Layer 6 of a small transformer language model trained on English Wikipedia (15 layers, counted from 0, width 128). Numbers have three digits each and are written without spaces.
Take only the direct path to the model's output, skipping the later layers: a vector added to the residual stream pushes a token's score in proportion to its dot product with that token's output vector.

Output vectors of the tokens that the questions are about. A number n stands for (n - 500) times 0.003.
"on.": 387571628443433522214628487205250706704665487391717584685442315433523491641356507798427428770272449517379463409583608480579383321414530307331274484487456367318487299382500580376678533443410713410528480525632492693427806648522655518363428690372787224528446426345524603474514423324464543644672416613490544775545483717619396548539376621468345426562665572599325463523480514618423526576456
" States": 449457561374562584534409309348233487522698257269469662523317519764297583502642530571589403511446697477294532567377480281602460425305355695597671469529530491565437391508313662520576497659470546539224298494373543598614530716572658448391416495508570429388389740389504605462445500380487681401606715695483613733493477563489431372560636494576397499498401520525541662423514417465610418533494
", was": 354534661416671440516419526481577562526481442536530470394450293583434456491420335723543379400558583658560563659477605401488390434673482382554411511357644258482435619424385563252390615406491569478503361503578560558520507617507465449514362494643937468427507568482640462492551657361534516582630423626380625526355534672658333435597479555360455505480432624578555366401472284585435460410646
" Euro": 601453518691543561427361409315514426562499528665678589456444557443489447508503558468575447307346432534347707428419349476559584633465526600421679683431503425641495415542476299503523596535345547447447343581536585611578517746538551530479382530393579424282548454430565614466458632507375614481637570379498628548546421399379540379499363546385427470312485456689737476516247506593578492539533
"gy": 379491423711419603587464527216645742646738208639631399346382455418484680503557341697419514311398855531520656380618487305371557543510463412460501595460459621566495545577312310840285382748299408394255456448531648627385459679663577390571453685372436691246479602425452386480303593624459645332498661584601399643514271452264457742514583643382352421469554611595589370421617319721188517633626
"ity.": 296259750530638569231630694247360714504676288455786526616123428487159182510594292738456405607354508572535621468723523721543328454397765542417465453288554352662493491491376272166582687565437579253392437572686324593489553604647554625632460885393790563400395346644701524460473211290491340368500702487552502653427486596509519427570486455616342452618447660825516579363406623304468522628522
"ively": 390451474616778757589439551466352683503357498609463470447720332447233531789678344678592537668530652494587717385407592399349625479572561423705654666244457437611459697424556541675421674466445634562359272434457509414631667568403359708443620580425611450173420432350635751467619410389436559377441563418509484578291079511738381732466446331558281391511644594474511138440275516412187600416612
" Kh": 478542425502632594504491632472387517631625408568647478374547504267513368417430527429453461522382562620587568533445453300575497562480546633271472567440486463497408591667666403472401649469432439271419432371570655539615588475472572475591466570466459597430393448594397444468472591563460321366454413610540529497458486548654537488469614676329393362520469472626581573599361732661567329483536
" kg": 794415613853512724414699518393457504680465293582469565407406570770348297218449429564636356570285388636422570465581350586581493412408479651421602512284589551573522665494435235524599580599344580337520485462617491597521536612299607429523544728398364496385390495521382379460433673413454542708459478596563544593455338515485408342499533611556332485573528637334424703579411351390553343583610
"| L": 608405520531567570292537511499295581513658449547689540489400625411456462524524532529526489568425450438593423496505500435603644569318618594329402497307507358568517453470533554682399696502295548567476449465547563427563577768580449498513497472478437527430539486592419586475470714429356346507545657592452456659387578625384560559356539609459302519481473385315552507501362642413364504411577
"a and": 332648511673564563405676647240328477615637384692733427319520474455604615686526362693471280386488412520658508408586756371424321470471607522554596355378491286380447593616644440532510553595494651385510358344548435461439536583426519578348471591686590575406348671497519445479347422491385415632543631515326547613484589619666421409544557484565324346579543603527455362360452354712461623367403
" position": 572577483493531582583563650437718526846462418360591459505489439543537364493589459562795594578540477535361515447575431405578495540298352487428410450349353503528560681449354426701562808480536508487298534404487568405518516765540706334470626523479633228600521399616414531466684411376514417412556494532587566444356302403582444604367549305653502559517243450469401539313261459480453448755605
" role": 527572422686577645475672475724628269665488413475639506468623675571514412597624375556775523575454625531407718561454360432595446396472540550534327522201422582509603634564420552667625685412256468311296346387544679307462564720766567468450682630464712527494563392582325479467365354378483620432651528456615475490290495209590280454436385317644455482361242545607483353393346555541368223700545
", H": 449451501578477472558356609496393441610546460692591528528527421326583382306370509660654415516432586485607422590498701450515483435538644491592429406533764589544486518566449432616350573383338504396597545431477505544688572534368391555438301429630582570483528534531427427487401416499536415518661348587498394508346609501436441513496504585512439498413540640567552449510370504555578415387533
"pite": 660525417812720514503305468144247350432676509451743689157377429481610443557600533827361237481334591580528619646768468485453436400448358503521616627139498297782358589575255485406615603503548392508505356282757267563591517817593394631372606671261820505584421457596723661464421394546351669557514551383268769407301364560664449472460489662489416426616310432489394441485222553629543535413751
"ican": 490366600580623651388573318498277589547664367602510466496319430572285544633450353776442424345450610258328610422513348402385228283479586701581376804484461488574623470137646198576519556707209623489458156492626526599763559560523586591713377551435492306527611679118315685464226656452280598659636576572479485213425574681738954404496558421461344483632349458757656526548432470516692594497484
"ady": 320555408521409565711661446316672402499562440551587376420628626354318529773465259643667632646649577518592536624259617436355549271586614494654463450428746530596547560678448379512410398631482566285422511296435555556446696552499387711348594427304579471432482475235588602480457496335266666524430606455406559595417497659669396669356420319567311452625511366464638505240435540672314610416648
"ially": 570406660618819526463428391414498587630398496732366468235338468571368403886621375757532627480350523574627563516365705641429552507586530424544587614220337351569492578767363555639698648532273303493464234391418489637740753632822235522441452640526508533573608584384565464475688529373557369728565554537520499525308023616601355473377538459653258370414488212526513359252280377471550411489510

Output weights of attention head 0. The head adds the sum of these rows, row i times number i of z. A number n stands for (n - 500) times 0.0008.
o0: 522303617452434598589541426549566634380260566606314496648346466689445643639626344382580511390545445560586464336633378465571534506395468488642373340433451485234531409371431428570344722523473346619459627688642480500609452387293441589556697356456523650332577562586741447618494467343665441484493521418396449489542591462423496373367478488308622511460311684500619557661630766180555601682595
o1: 538564473430243490490449465295565367495290625600464505393361578560361618617419644560473433301589523595698696304424453572519472512589509577735448336795848323554578425313411619321525451466863457386544296435580487581467525616366563437635477605415602467789519580358378559629266395643483318495404370367440190379399595597563657536397583576376400683389530457464460429639583625589355748547562
o2: 549382681607454520318398547504612380546497668486386700453428589259638443450191309622448570615486360515602512419366245265725423529507434392528442465504600434456365374386497309602508681603511421472433639627425567324385522443394518427527596433586532769517419441569450850665524323452485541401439751548586594524534423399432614183516771621402646586531413618458367544372257717520648735673642
o3: 530634445366348497496487625315503624545493645499484613668481443531543407523394512488621317537739427497471511429750497599587503475586479253411449578487603063631445439551448591526677501494495538575479637583605521600649534489263333366473648452661617559596639262518669557407308468477561238560608445474439460579395366409520504551516550166669472752404274612158478376515365698619582530430388
o4: 373432461469608483529590422449705265307460375495652599603641608379565508392296465447467513360737669396403472341574583566574508488678771566465683405396678547489504378524568334293716303621533552341615496453539654582422415357590510720562550520618600416498400582332320409441523546395488598600531484238616492368334573734463606652605365620398429373354859351559364436559423195606712468445513
o5: 358502538489527589575513603375449498429514677335589551399497480395703561508477584760399648524467485649525635556396605262308784820419549534253283475407581413452499617289577611573409578414504389453487643462390447550518578580642483489490229542386641413551521430602650585461606511672482535523606539385373503688385409506533367609632565372651417418579292607414349282418381569437609418350378
o6: 487768580267531453530552512423862581585517573587457527484476375428555403403547747600400460439565343477555526389484609499363333505681815424335543533557608528547532579321814458606296727496586479529409410529136626479182616578551342389306641551563662499638685286388342383392482640545611533509509595594505480499511476516454356343571417498473534467550356542425479363505373506489518620268553
o7: 677376281838532508457531293488513385607318763618498659574621641391375653602411461326501404628452486340768653435476429499380439499589558545618703467395861378561305565540523491703437507626481435375444470458536319452470630487559528568508491282584691601588398513491259509575692459394369428633340347337502623450339536428516589298432445508410334342390644372499601590395498460530420760586570
o8: 318447523511621619636462447711601327310475413405692509560621610444311412252296555244137499614551612521332441722528550444547481305544475477554629442631335444331358420279429395674526415533511634488444586451399835604735509534670512360541650667758690429358621238246254504445417594563646745678400509624331396472401441658591279394501551416565470598687599356448609540549536472647434589611540
o9: 655265451546574411579738280200613765151490580429355279484702421657384472588775412662591617492383662412647776577666416468527410466300443166440607439385557440519336559607324364611422512689444641498538566446415585616501612350634693563762552482400402567497290380402670287276540584512471470479386821456826484241307552739678524561728305616692338545367492403310406496566664526406413329560489
o10: 581587519484540522515336606773307343606396424601548350588542520492489532447445367335254684634559708497611489532530394607496705343430438589534603287458582545369465227854150711301655300651375622443357358297707418282719596687327697442525505305532556425497579390354568605495597486257587628413537477718557291588550521475367631671340755540559641426514482356531584584577346499444321221703536
o11: 253633366562592454364550480424399391249706654407511564242600621582447520574629540518395430529291458549668527359399593456375517488560585422762581480577638468476577616197370419618372443455591552570563501549415430626638742544575241515242600606402562717475599302472482470606503613511342418627353573501508392568387459470420553551350453305410572418587532669506590573561520352439388745604610
o12: 406456602506521507392494488480452268391550508482701516464374687558462378513402829610520476518380561348460547450607389462585574362526561432445458434303706478465350332223568489567593591463646413564575472463538702651575416466519576425403574634494717520577637532209431614446294486612732450454500640542577428514512543352398491596429536475635357396541535457457362235501427818524413639498647
o13: 479518482624410619299663488533503572617322526563660545604459546524481570619541444616537497420567619402500729508574477639270637468450625739345417474369681439515439567428465643538312746683386298615298340334541414580513722552443646319433302350459581712480535583580461544274542446428497599443472559445279358647715676392503339274561512573560365353322463313559477494479554519627420426428527
o14: 501589587621346672707350397413314347429736479443624472390648606486437697381325690817374407154520470521582101783471632314281382330814549200764394325825237374386617532379521308429465482591379546460701431526723413517673563370538458319562483625548399427526466602477510825585222581546302372605258646398320508520419602608472582455721447365352280502613880468603609555756727270714710549249592
o15: 356646539373553543334460473884255569589564512718662636622398366571431516417600539507601324584602559397697387511394615361489383505490678594552561410430602611366558305515281502603379499313554602682616421447458373443606480566504276537246336509443733461570654465362516345298705808559500419471529396543516414550345618626484374482444148516527378475716519490514935513515449400504443540334536
o16: 431504576605457720437495300645334299377492472445638477354445700730341436655328490423349497413220664451409589516556295608595469560471336588570365452403339568419652686501380433604677529483474385470434668593706438427852551366355495491579595691242420486539549531488500599600576379595495444442437690639648411526550687313361590616338664228361591363530635421654435530497461650435313446698501
o17: 669448599709590601517477362547494319546508527404616590315444613302341461489495661468570447585579574380481438607437511634324466303570358466554600470256472594607464653523541376437468681441655433498462640483417628394537710593671446360410493537374539658604598543395266322577395611721616512456361642675662456291388307447516429375533463463452539477448496472538520393172535479674479640524660
o18: 510817690388574419540384639584458587524526284202324447471386517564564571475522440543413548401579377631210593343450606568446814350622741807092498678456381506505427567435308800317744294434663766613637312639432513431378357859486573663517496567568376161414660389386726306520475619557624452321611424714334533600357314461437309632501552393565488623547510652676413515451234433434394453587495
o19: 430324403213549611372619550503547323405526579564787628651336592589731468471470201410749697613466455518447288574709437609589395775567660663500621445495679497497511731428562494244539462383570443459418750314420323484472403459440645542368365544656618612555343372571385504398552372430454674631845148477449468567467516619422455507255754543501796422317651475382464354347388455499349553453388
o20: 617736425438496330430451547330439608532414582414513357497370305441541390524615313600628670608498675584696483630402576558424456603201470425522318389511523658564516560444580546481704583527516602398550443505503554169377458470384517295618547528486479729605425636668539502524587323397299452452641503481699578409619494486523690495555550839746553561399410299367222477464441400553579272527383
o21: 543518696302260560473442561573575627750570311605361329442243398727543362406414391569407382425575415467656280589561404215596441534469215469235740502741449518516772415508531605351676475485421453407445446316479447648491557469390438821631482559347514575419610610638560374479576410549709519404629448389429468549520414395793331506465650492437313734668365603711728506463555763544454477490250
o22: 570409474550525506485710343517429544571395343661402423503542572501517507413654693423410438353393420373173694616536354406410512704664536458307974527336273771514570589669870539760384432402290367477364455212520498814515716527545547438572536316398202471417581595646338328640387647635478461485597594445427592523628711534520420360452399483690225359214317515665487434588658656613667441289501
o23: 476534565572649506517717431539548532547607500482496520405464569456470470583468584291209417388381339552751781756537450535464799540661760425457627353445627442482549600633421739648307494408375303408442373285412520536675652794485549522474420423400608286775581357574459330747477323495368374486328398386549421464127403391604676552545528308480474382620520360394501468559639715561657410360481
o24: 545334531454497392450541685357651338560296511437524605690421423321417416317408364555793531588450397631496345474554434468771425774321500613468646475269504446545512670654667272629372705287321547497500518310435443363363071709484809601574590717562543702401393598690364483481581573499475541367720598448529530499655431492365464535425656592478653558377286574421447546345423577446451543623471
o25: 370629479663500535584364541790306581469559529600508519244585345474371591627535326525526549514419756450717245482416436520254391631581426499649477380424744460449356445554389616268304546581423420644547416427592247490473514490518291373491460455754372555592507533619644488670403304355496296778445370640488515683507569483471465542656561336397434428520825639491486629360745314538396633520715
o26: 406337266416415625345759580747478601587658217634430276413641633700453680179619398342656486475235462493151343432354367549575443695472438711516582610802322693630581433601747342528275207307478400477366422323474463528356270570544715499656500518574237550576477793534145769590486351712359804543445457577576526527947525331459620624232619394572691285111541380533551698640733723504474412459482
o27: 426540502340452497281402664447422504609395212535566457704464534321607392474517481424589535360379474618314580272367395450717437616503797696580562580682680564577525308271482496412580264482577496388708477482616597624555227626332557472529561579658566538544359423512531432519512508280493611685684348573417309527551754529468511590266556850531515595526570479461415475550374425521424336466510
o28: 393430556341816606435463410533556666362650670312655673331513295450553525499589590335214765641582382356611648561448436389497702753305746475492408493183641636570431596635614585618345494352506428454415355471356540506578403753678695786624416444495642253734503274546349437569678622575532433581540451430477656603300474375563434550567333368648536533517385589341539532309281528265769159244265
o29: 544368517401479528534402597449453388608368502526704690619530457328440441519528502482526505582563644520425530465614640557689608510402491491633544476493362659374483679634273430540447509481381386513630709589500510294553651461662526375304639470544408403470618349570650438506448504334369599395557621651429391595568467547415401445451554504391643328615357487471289437623534358396330605510571
o30: 625451369499551589265482336470291409748346680512315515593360562624327513692736544356578370434283580498413500533211482797544310649446281707478630528574334579633718716543402355460303545383502645570454427487410371367484442565592488696450585836366215312456365434468196431523600592771500501428438594734641324526563499521392541673250462520605720506495605553782447871479429464318286627661465
o31: 610459613344385603522382517449488593712479581479567540664505555449450397447545408286512466432520544544402549564533613548560575683407598687373684411578497460390712594594453518579350520454306377286669489550596618401687598474433587321424556606607401435693532523561464336386451339627277631429578457347330586523332370452418529515467722313461601584566538357468407363673442377435547658635429
o32: 406443327364822683503305323586520564404711586703318564410504536529357354524676593479514581360478303478590667410384368468655402517447634424671433559508449642535596458580656525631241573519411404525458262513672621762693382527526395589575738505318648595618362631433323471721378565516368337574322531645539634461441532277526529524267241653550417696488525622356291564585407609453293430397390
o33: 354409440365529559542485194814567366377462705597523538590522787589439468667498481446261503616544467369417620460580350724470306324510339418749483382503222608332548210609469461698602572661548408666275705587483657460542528334654334226490536292186527546582326643336328403665497572427632636462694638617507535402467584517631526422533369522449564555603376577606573586445322643354416597629485
o34: 446375502553491391348557527586551386434556508497661466312494611501560339587463419495507487594297457449414512679598380556684320524547294545536448463585460540562544684493510378625624622581662447480466630413349556312291369478569577305344386480380427594489432453583308574585506291467480666400613537579657572483655636509546479409513582523474684340459572441534489536241514544557499581767580
o35: 422591367347367526509608406353544644410489517630453375505424636736470453582523403510510360399254458381618624598286479638307518526432521404456707457414441504625575434387747422468393481303317444576417602502396457591595709639480499514601435657174255483565354683641652212305514804577510649372607555424706443528490608602406682659625501431430566538429572601688425515574377447481464419441651
o36: 310640610663425441501445627518420592548358395413492371447651453430516509471608302502518274361668618545491444536263549330638676625498371701356340598608684446540530456487593552406579289794680534476547379493552571596318360448509492530478313405596367446353363582534414637383480537407564491571385574522479437554513509473619446711640582493310265552431359562745373688561640470468611601534412
o37: 437405257368564373609440608633465599633897296552542350268675472321725440405456518579370499665542632468594525507498488484416704471607248491291693555591666609528476362768413658414721440381627285326388482228384620598354592520576509492436289463640491308641647463430376678513302116568389698525562365401556675461595359483586497533707656479680397286590428307412413355605601428840488734534394
o38: 679193445454629557453415615328234222245508406534493333580469623559462375556708489423601576586243420568546395446477294675413336500572667610472624496332347528488363574630514191569666519345546523518679540401581529517396147766355800623469689455551461461324457539261617448547633607564542351357595539531708648499695516399256625533522399501574652553325618706326604534359380560372461549952685
o39: 560439767414442500467516481548536561489388456542599298779448497566189470429702418277532449432333920345460540652327473459667450571230530694385621242548494622481536283610657422425027540444408506552580421368371612378623396604546658397445414610598500496568467593403259577089687718646624736350590721567685347435531568602448506491535595543554317597453561409730323661622390544411538540346439
o40: 511501644630510439450345461544476644536529451504428346588475437353490284498666768496452543528390508345493599304501228522712296406384382279437666580200438659496471523487784472835735631459540380478531500527458764688651461387355457283547541647473539715523574440430498389307471701249620498608349771632764553356588663337511454471579440570507292576639263477426493424466421728463364468507448
o41: 613377857629635563447757415374528269513767264523406557372443634539750275552667811714625539639477579451396384608592714401553518669546352285470558496407358562422525294614502379135437244637515550552658609465351443493222550295719405503542623424649500450472439633271536575498493287691575621548557593613643663401596269415581577457492343663514463533552624406316233046318555436481463521381432
o42: 376395280542328168502386548461274498586637592506562491432604417576510647541515478740480501756518708332507443261475412708537528405379407487639449506369542805540442474748508377492631628311577281702354583462353337450468536380451287655257265458581286430388518670519417705462532390401616437317640613276410656698607540438403553455666518508662633272462374696783328728583441566586752649622504
o43: 537476238491622613698348669621288440440486551626618622603444496512413593528476346357546407425456604750532460486559311607559539438636513499536320419437558305568313669462572634465396624438516319591456470551647405417655397677386349473421526503617712300498613399472455690640543395437534331598424247496488448433462503534317515473288600481401535374542583668401277633515564742548382780501595
o44: 695714256555379479740503427363533860623416564360277429804583418612442662576578237479696559576621661490380569445458596556417689493197530473452326508606405472542361488715416400385504456521452564445466832528547347318683353587340640652629489430439485473514524506516631426359364477349531578529690553499407616356405458486430451478495470548621156571267396470424450565679338428681580470550473
o45: 454551400533544445332472519502457432544767583512471634294698542518673502398610563579365482612546385448414505458373477560503514549599509571543560564625537460549497490652653455447582295483637580409514254250405351613345436571559811332486303440573312425579410592372228642478412551719397627418521512406505677480600485438448456529464400521538370513439620466410623475527337352680774628526512
o46: 539531440545697547494506215406511721697466503584229343418518473569491239678601634511375247304418420322542531618383380314499591666677376599548542498575554536596713614393404328566378554703605586585471670497539402661458806534315145790412699542487410364404387144515526516564462547386679544882407463707319441609236638565634406608329477677583581506588328587650383493467354445532209466492480
o47: 285458748523540485336622536537530278470308414464729398691351570677401458340465491208334680738515586308424567524457591479617470326104691786608556423360450685377425300593506346463553241463455596503436559353415752539526712341510722718533472530655498591457328586316405367077627552321525777522470601477676455508493502479721577565704511465420705485585419490631668483551432382463637323624326
o48: 525501372338536672637414383347516312493753561539552647576736616561664541441378483614305552584526486621591621349575505638382546407676803341467534597652561413553436493564572533415416458708402514373337430489413474514587732380641432347274565486497629518512413279282240645371603508562548660486661554608554495543370252410378460494229571660609523362563723506484278458671285496390466540365292
o49: 545630531410288525447486431445427481534511326456735371346693526533536605361312601580281382531314630568282302405525460568332388642669407441616659540640502542691582460525578408487640300585438552322351377470558461522452628411408331469613611662592294552541486449563366526541589343635510637684625445462411445589646607514444535605452639442513755369470718375546618506413566383494621324558443
o50: 708470732443421484578425492562361545595546528431617374480573588486395530458758794552341387597314531403509378421435320414646530686634376404762905193664444548589443521620621505790328485470722350596624444242396438349480319748611381363376462444367486423807617443498302502623436444485594631640631515457436499416245548452547473344424424541546375598494442466375307475264548782562519594510499
o51: 609452524528536453335599249588524703403669444399396404290634663569472418721634419462347529487294703367339606465606410594506551419476252388514632479468663573356556278502104594521640503684515449420487405570526556560609388478399521527607647451551440449488623487402602454706497222556507515430450575410391619407577724441366599370394488438584476537526648293437623536542541440492494499835714
o52: 561471465592906520380713587777649772525824714204373483571542545321730665474796507515571478474466171609607311638620552524472672426685482255240636519403515287525377605237384748638370487482466525599506390515379372493474271628754580499564401380512787411557433325517603363611678568531506577535242350414378532420263233442477412591471419419538600373729518246226616547267482661465431409319551
o53: 571455479633255227705367633373553553523478550566239335472444438515566335546463339675433794560590612592524496384491466559448451378339513533482345450528470437310474542596497537250718553391396554472623596474464369384379466501429544378484448472824273447481511669585773469545530339145546400615674454429485716660554418486551577563728612591622594615624414859461395325717421292562525323595487
o54: 472385333472438462563375430550314385528552618642619866350491510482518604331224447608417432674642260371705427651543359354502651360705653204491720552428547643611208658403576535639550419551326518615533410584374568428427697529805323615422484328486373431510580402590471355860435512460528326416437421492465538674107211480702373429471492636631367383482656675625379649361650896343588610364681
o55: 533317430402701578409410489406408511521563598510516621535611604437431551508589618488373350477393359572457531675526650415598522669502441372570562485449483449617605314574444555568289448759395489527468272663535571711731576538420319616670544651714668361291333371422420627570422466512332423552332349429178590550405494530583688544437347359496653712471551541268437598342401507337512651708425
o56: 641273277538538579358412435528461644533698791696416673528504419620649350697754939383526640765588385179560580564598553646317522575331395437482526547299440566619577436610481391628371524532387510521633366614378475587574597673631473590499372355157688485599726398299459442438490663592541686500373366416306595590670421367544398496391194449708303558406684270349859357208278541148234424611548
o57: 424262579582737598526571507596622580426567518493290377438370468541507433633678561162596421372392426590529511362434336491753451595421329563532383528446567435591622534306723437521253627275630269403485612526592511705662372308513409670481602546306526561477420616577344367585632450669737518606462436399733462360476393360469485746314511394350760429638429635536452451476569782362628512549359
o58: 849840296513548464571611534529700607850299498455268387714441373501483543562379514720607527411509594618647446447501535490193490490535579549381326463611642371555361369659436659246559559566392531428350484210597073386308456562557690613805600488450543405734506638486390612653272238383540414609659475640473494414628454393542607652478478577566249344499551361474504337624480412729369412292411
o59: 665573393691508503630536294405447522589493480362402537628485531507430557669648573602608374603464735501463564387504608670544661664390378322677420468514248642376472719611413362518687462498760416492608865607474343308592574457417484355522548700436495397524607488397476591464326415337344565629508618666495601272476527514368538434387477612426244380452401270414157355650492459622220846480439
o60: 612256522437385461551398615256336472589510296548520375550546608723422427494600527398583648545389408291356727362655319434659577273287527788681571432497491404473556391783382504631424576531540538562673465393622666393472531661322717531293410364397408477517496435432579674270452457286503724343640528413544601454474700523505574394383628660604607562386290654625490534583477488486447403685497
o61: 436409280353354691460596320569561464382550578918469520408508842448384399536393487337297371587390626493465496586340266584226538625562354444631619439744497384554497344352615370538249391359281383462406555359547525609620461705486393495600666352461554570646611547530481369840707500729452610771536348513548320577685463426485456582467554502587540671387523536279603458573404565652404424438665
o62: 439478480497562429566525705392537520397514324358430506504316491733429445403685266440848457437507363572311332429631298631597549354358328667439459557252259245542449795516714350409498548260461539762574505443589524490257240741431799720666594594456314518470366742632625356385498545600545576450511577417629609271549398456473314587554712491259550579505283783644382661443605636560435649562539
o63: 755237617570490527524427519311352327582538369479359438624483548277675452625422545433442353454463321537725483731392393573479591619837678380254638596643466422521466468498447477451586435492562470459657595525472508481411391604381626462424453356583435165421363340444548603591645446654577360319529498513502497627314332509420625472627682588609546642512683425524319552478434682417673500497547

Each question shows a token from some text and the vector z that the head gathered there. A number n stands for (n - 500) times 0.0052.

"ivers": 666318567441699607699473578518450563670571515420545388479360445430634389512396387561529642436513478432320448524296489511720619495370423310555725567542308479403436518538548485396533431408450467
Which of these tokens does it push down most? "pite"

"ans": 583448673462651462700514437432413414567588443462397553558456445528477463489398371507484559388459481366424421439410464419510721575475460360569615592487379419406459700578628445465465536353433540
Which of these tokens does it push up most? "on."

"14": 356371511440631485476436396345596458315443433442480495725575534574512621561616553606686436601533479226447576519508539452344617430458475538580544459615340527500538513630501476573330400516532616
Which of these tokens does it push up most? " Kh"

"\n": 502452627404355434579554247457392450545663311439568713609510531424612562561354515405485651771477449386639532415438475426515509607531415399668456397389471468526336724478562473472592648291651539
Which two tokens does it push up most, strongest first? " position", " role"

" human": 548420636386611409588617465451620385535712354389570524557560304492689387532497635523439559622403488605531522536408533551542467594577478407558526631501403487360466691490651380584409549492471496
Which of these tokens does it push down most? ", was"

" |": 564655585442626557574625346498456499534680453570421488478672465559442526554511367600453493491506427343469518497380365459384515480520423398661590554488425331421508663523457466512382617393490454
Which of these tokens does it push up most? ", was"

"un": 603327614467613509564514552488476523641518545448643408485453421589530448524467481500483534487508365355427528529372543570590542547442461323630702499592313524358465592497468495411481499507533560
Which three tokens does it push up most, strongest first? "ity.", " kg", "ican"

"el": 521450703450559423550574489405489485530472418392567566541463415526578447583554571499450540500504419308503575476493492394509598512472529487580510476592426540285506658442553486537520491518536461
Which two tokens does it push up most, strongest first? " kg", "gy"

" | H": 440393633381451561553363511327430585557533533425630659612508469584520634503613582438641519521453484356633497494635601373502640460511203494586494342550452562547376629548566505361380389569650550
Which three tokens does it push up most, strongest first? "pite", " Kh", "ially"

" Star": 602354628551399549628309405377475471548635593424547533679409461622513450381526447479366498302372405369474601477418461328573522477465427300578406507571270445434552680440520390458379421485462564
Which three tokens does it push up most, strongest first? ", was", "on.", "ity."

"ed by": 481455668431529461566548504406437538520474439531585624530551392587597644563431651466550536577540549389549613316524467494433535464565388414609481449453459527485385726568597518440429563541528468
Which of these tokens does it push down most? "on."

" b": 664443663417547460630571408366486492461638375481464482558567439522570475487501515594499574478444416352495505523332454448480468527571444343671569435499333466409484676516541462425425524420520485
Which of these tokens does it push down most? "pite"

"ers,": 427514541421514535582662508457538567619607530543533655603427394572629624561471385384589469473447540423439450420513592417567564460522285497619489520529614502570417701593591348490453540532548519
Which three tokens does it push up most, strongest first? "pite", "ially", "ively"

"–": 487569624444735490541599305330485391410628509398501549458633539606543502493662563580503453478484407302498484534518271417328622515545445388670428485709489477330500641478431464599398513583482440
Which of these tokens does it push up most? "a and"

", as": 415464609362544523530505508443395589591592485448542710569483368440685645585474677401543542476425564387521663390618450466380576546494421505556529440392415458399389681498420449498554586555668421
Which of these tokens does it push up most? "gy"

" Mar": 456435671551538506548536469481376499483501654416386610464415460485451386535561416346435468379328365299471444576502308325377615623448528435596428473553331423410489695492410370529486464392552498
Which of these tokens does it push up most? "a and"

"ic": 605423589546508521551456410425450528671669369447597412632570442489641431529444495636404642485531469412507545532399558454563395675595487356571574541478338476270553696477364412417499617366595451
Which of these tokens does it push down most? "ially"

" V": 527508716604548506639632546393452570612615682578553528302638401445350398599659327515428649290578443351500397356448374351447376525605522364559397583578287461279485699552631281514455495568383341
Which of these tokens does it push up most? ", H"

" | ": 444512535465671488480498384322597385365585583434443408645550513668512629454686630639553402394509460160418534592599336394281472383521490479605400401609278568505592627507395425686239365610477521
Which three tokens does it push up most, strongest first? ", was", "a and", ", H"

"al": 589510655461643497620547391419415295561564483255454568563411379488738567540435491516539599314519379342400585513469439463533581509497398365515549375503411443359540659454353490543444552437609605
Which of these tokens does it push up most? " Kh"

"oor": 556454647521622435565541495428499436598533584599541519344601463527408350648597363584410651386593400392444545402431452539520434538561532313563558503603337393223434645549539378524511531523520415
Which two tokens does it push up most, strongest first? ", H", "ity."

"aus": 576537614514565530646555502461392535562502499409452541580531384433381458513409315456526603512400574437404456420356596366365604563643482376686540695441362282379471737696515470487555472472513611
Which two tokens does it push up most, strongest first? "ively", "pite"

"ing": 453369523372428476627539396358453535521631358481582627629567413573809596553380584452566543631489496468534582373487521366585584446398283540615551506577441527541372624477539434467482478498588467
Which of these tokens does it push up most? " role"

"\n\n": 475437580415451494593605410503435563576545411401541687624408473509556601551384580395568460625395569383529421438500607381524627400502429421688401456442492568750279597551689568568522495486626582
Which of these tokens does it push down most? ", H"

" team": 665498725453479560641513267435471402564676373438486544492528536522599441681433392491543584424493430392473564374333569477536542592449473412488564398449391411347498559476653460572444584449599484
Which two tokens does it push up most, strongest first? "ity.", " position"

" a": 412403462357583479569580619556537564422529506385550527486388335497727692429373587339587511549332533428481614418562408509440467485558575560627593546420262483441442556527553489591538458669537397
Which of these tokens does it push down most? "ity."

" Gre": 511488630397551604565522468324426546513613585441524652575437385538597590441513454467479556468464463377440450428550328287418631484516371358684376501575476518503457727489531436484469475628478505
Which two tokens does it push up most, strongest first? "pite", "ially"

"An": 463433566396448472551548460507478526565529363461562681556402434519590515565439632436460513633412485392558501436535539533506609459506414390634468390472471560578341484459566598545462583508649472
Which of these tokens does it push up most? " role"

" occ": 498380494382547515635529434430471499476534445534457580509545319502674648536554571442664567453426495330461640376579380477439548482583402459592393485471371504566397651534582527521432430516529438
Which of these tokens does it push up most? "ially"

" Arg": 645415491430655439614510514408441448494704495397485508604462314516661452458555402460424595449536434480443552543409467497478562606509445351595645475517424452280466578626533413448466575301591444
Which of these tokens does it push down most? " position"

"anc": 597439617395599550545632525459485536435571478398519469562602372520527560535495462453584612440567428350457448446520496393363526509508492376672591530499390480397488669568573388450532591477548527
Which of these tokens does it push up most? "ively"

" in the": 524432573311540491545584532411518505524486416498603557470518385502652531600367699433474569584458495508552600378497491518461560435543466499567587449436416458441404524509558523593596557546610356
Which of these tokens does it push up most? " role"

"iz": 465480541464454549588594525318394561624572499559487634628514292554563616570492490504507478420420489279485409418587503287515576427598350469630334538483391497566479689563555474495523462514513533
Which of these tokens does it push up most? "pite"

" surv": 376367607556652548640624474299445444591584558472512597562587393425531571487498480428622492404487427314486460442560422394402639517560494529665501591529430418472423648531554392545539558479522562
Which of these tokens does it push up most? "pite"

"s and": 640513670427523453534536479301559514546657396547553550585509417575546623510462478576485589516581526435458534421374448497430452483519444352617572388383369564473435695522639462422367546579502507
Which of these tokens does it push down most? "a and"

"over": 537362442372628539566467494476640489581601367548531503549609492504596534632464479573575577462440442415408594344455638543529540499522372333466652578566321435450445555512525444504428485518532512
Which of these tokens does it push down most? "pite"

"ep": 498410527468605482635496396363383433510580560372484497541611407461639449472502511479442619487482491361418603427483327349422605569505481430700483602545305339384491685443438437567595456450576498
Which two tokens does it push up most, strongest first? "a and", "on."

" before": 348326616512480490575588488295382541549500429480542660502645392420626556618438693482596534560541485380618539352595451377458572472514423574584440521564438500548321635600629483459515551544540451
Which of these tokens does it push down most? ", was"

", which": 653459596429447541673595455279537535583615466512527626640493364432518707489527474469571578407502512288442407382456542319421505352661323276693349486449336512628385709612633515503410437486401610
Which of these tokens does it push up most? "ively"

" and the": 527517588283551408525608481432547513521578288549509706548493486486672669667344676472483466611463451411561636350475559538431495422487438411484601312422480537499295602478612477490456639514624439
Which of these tokens does it push up most? " role"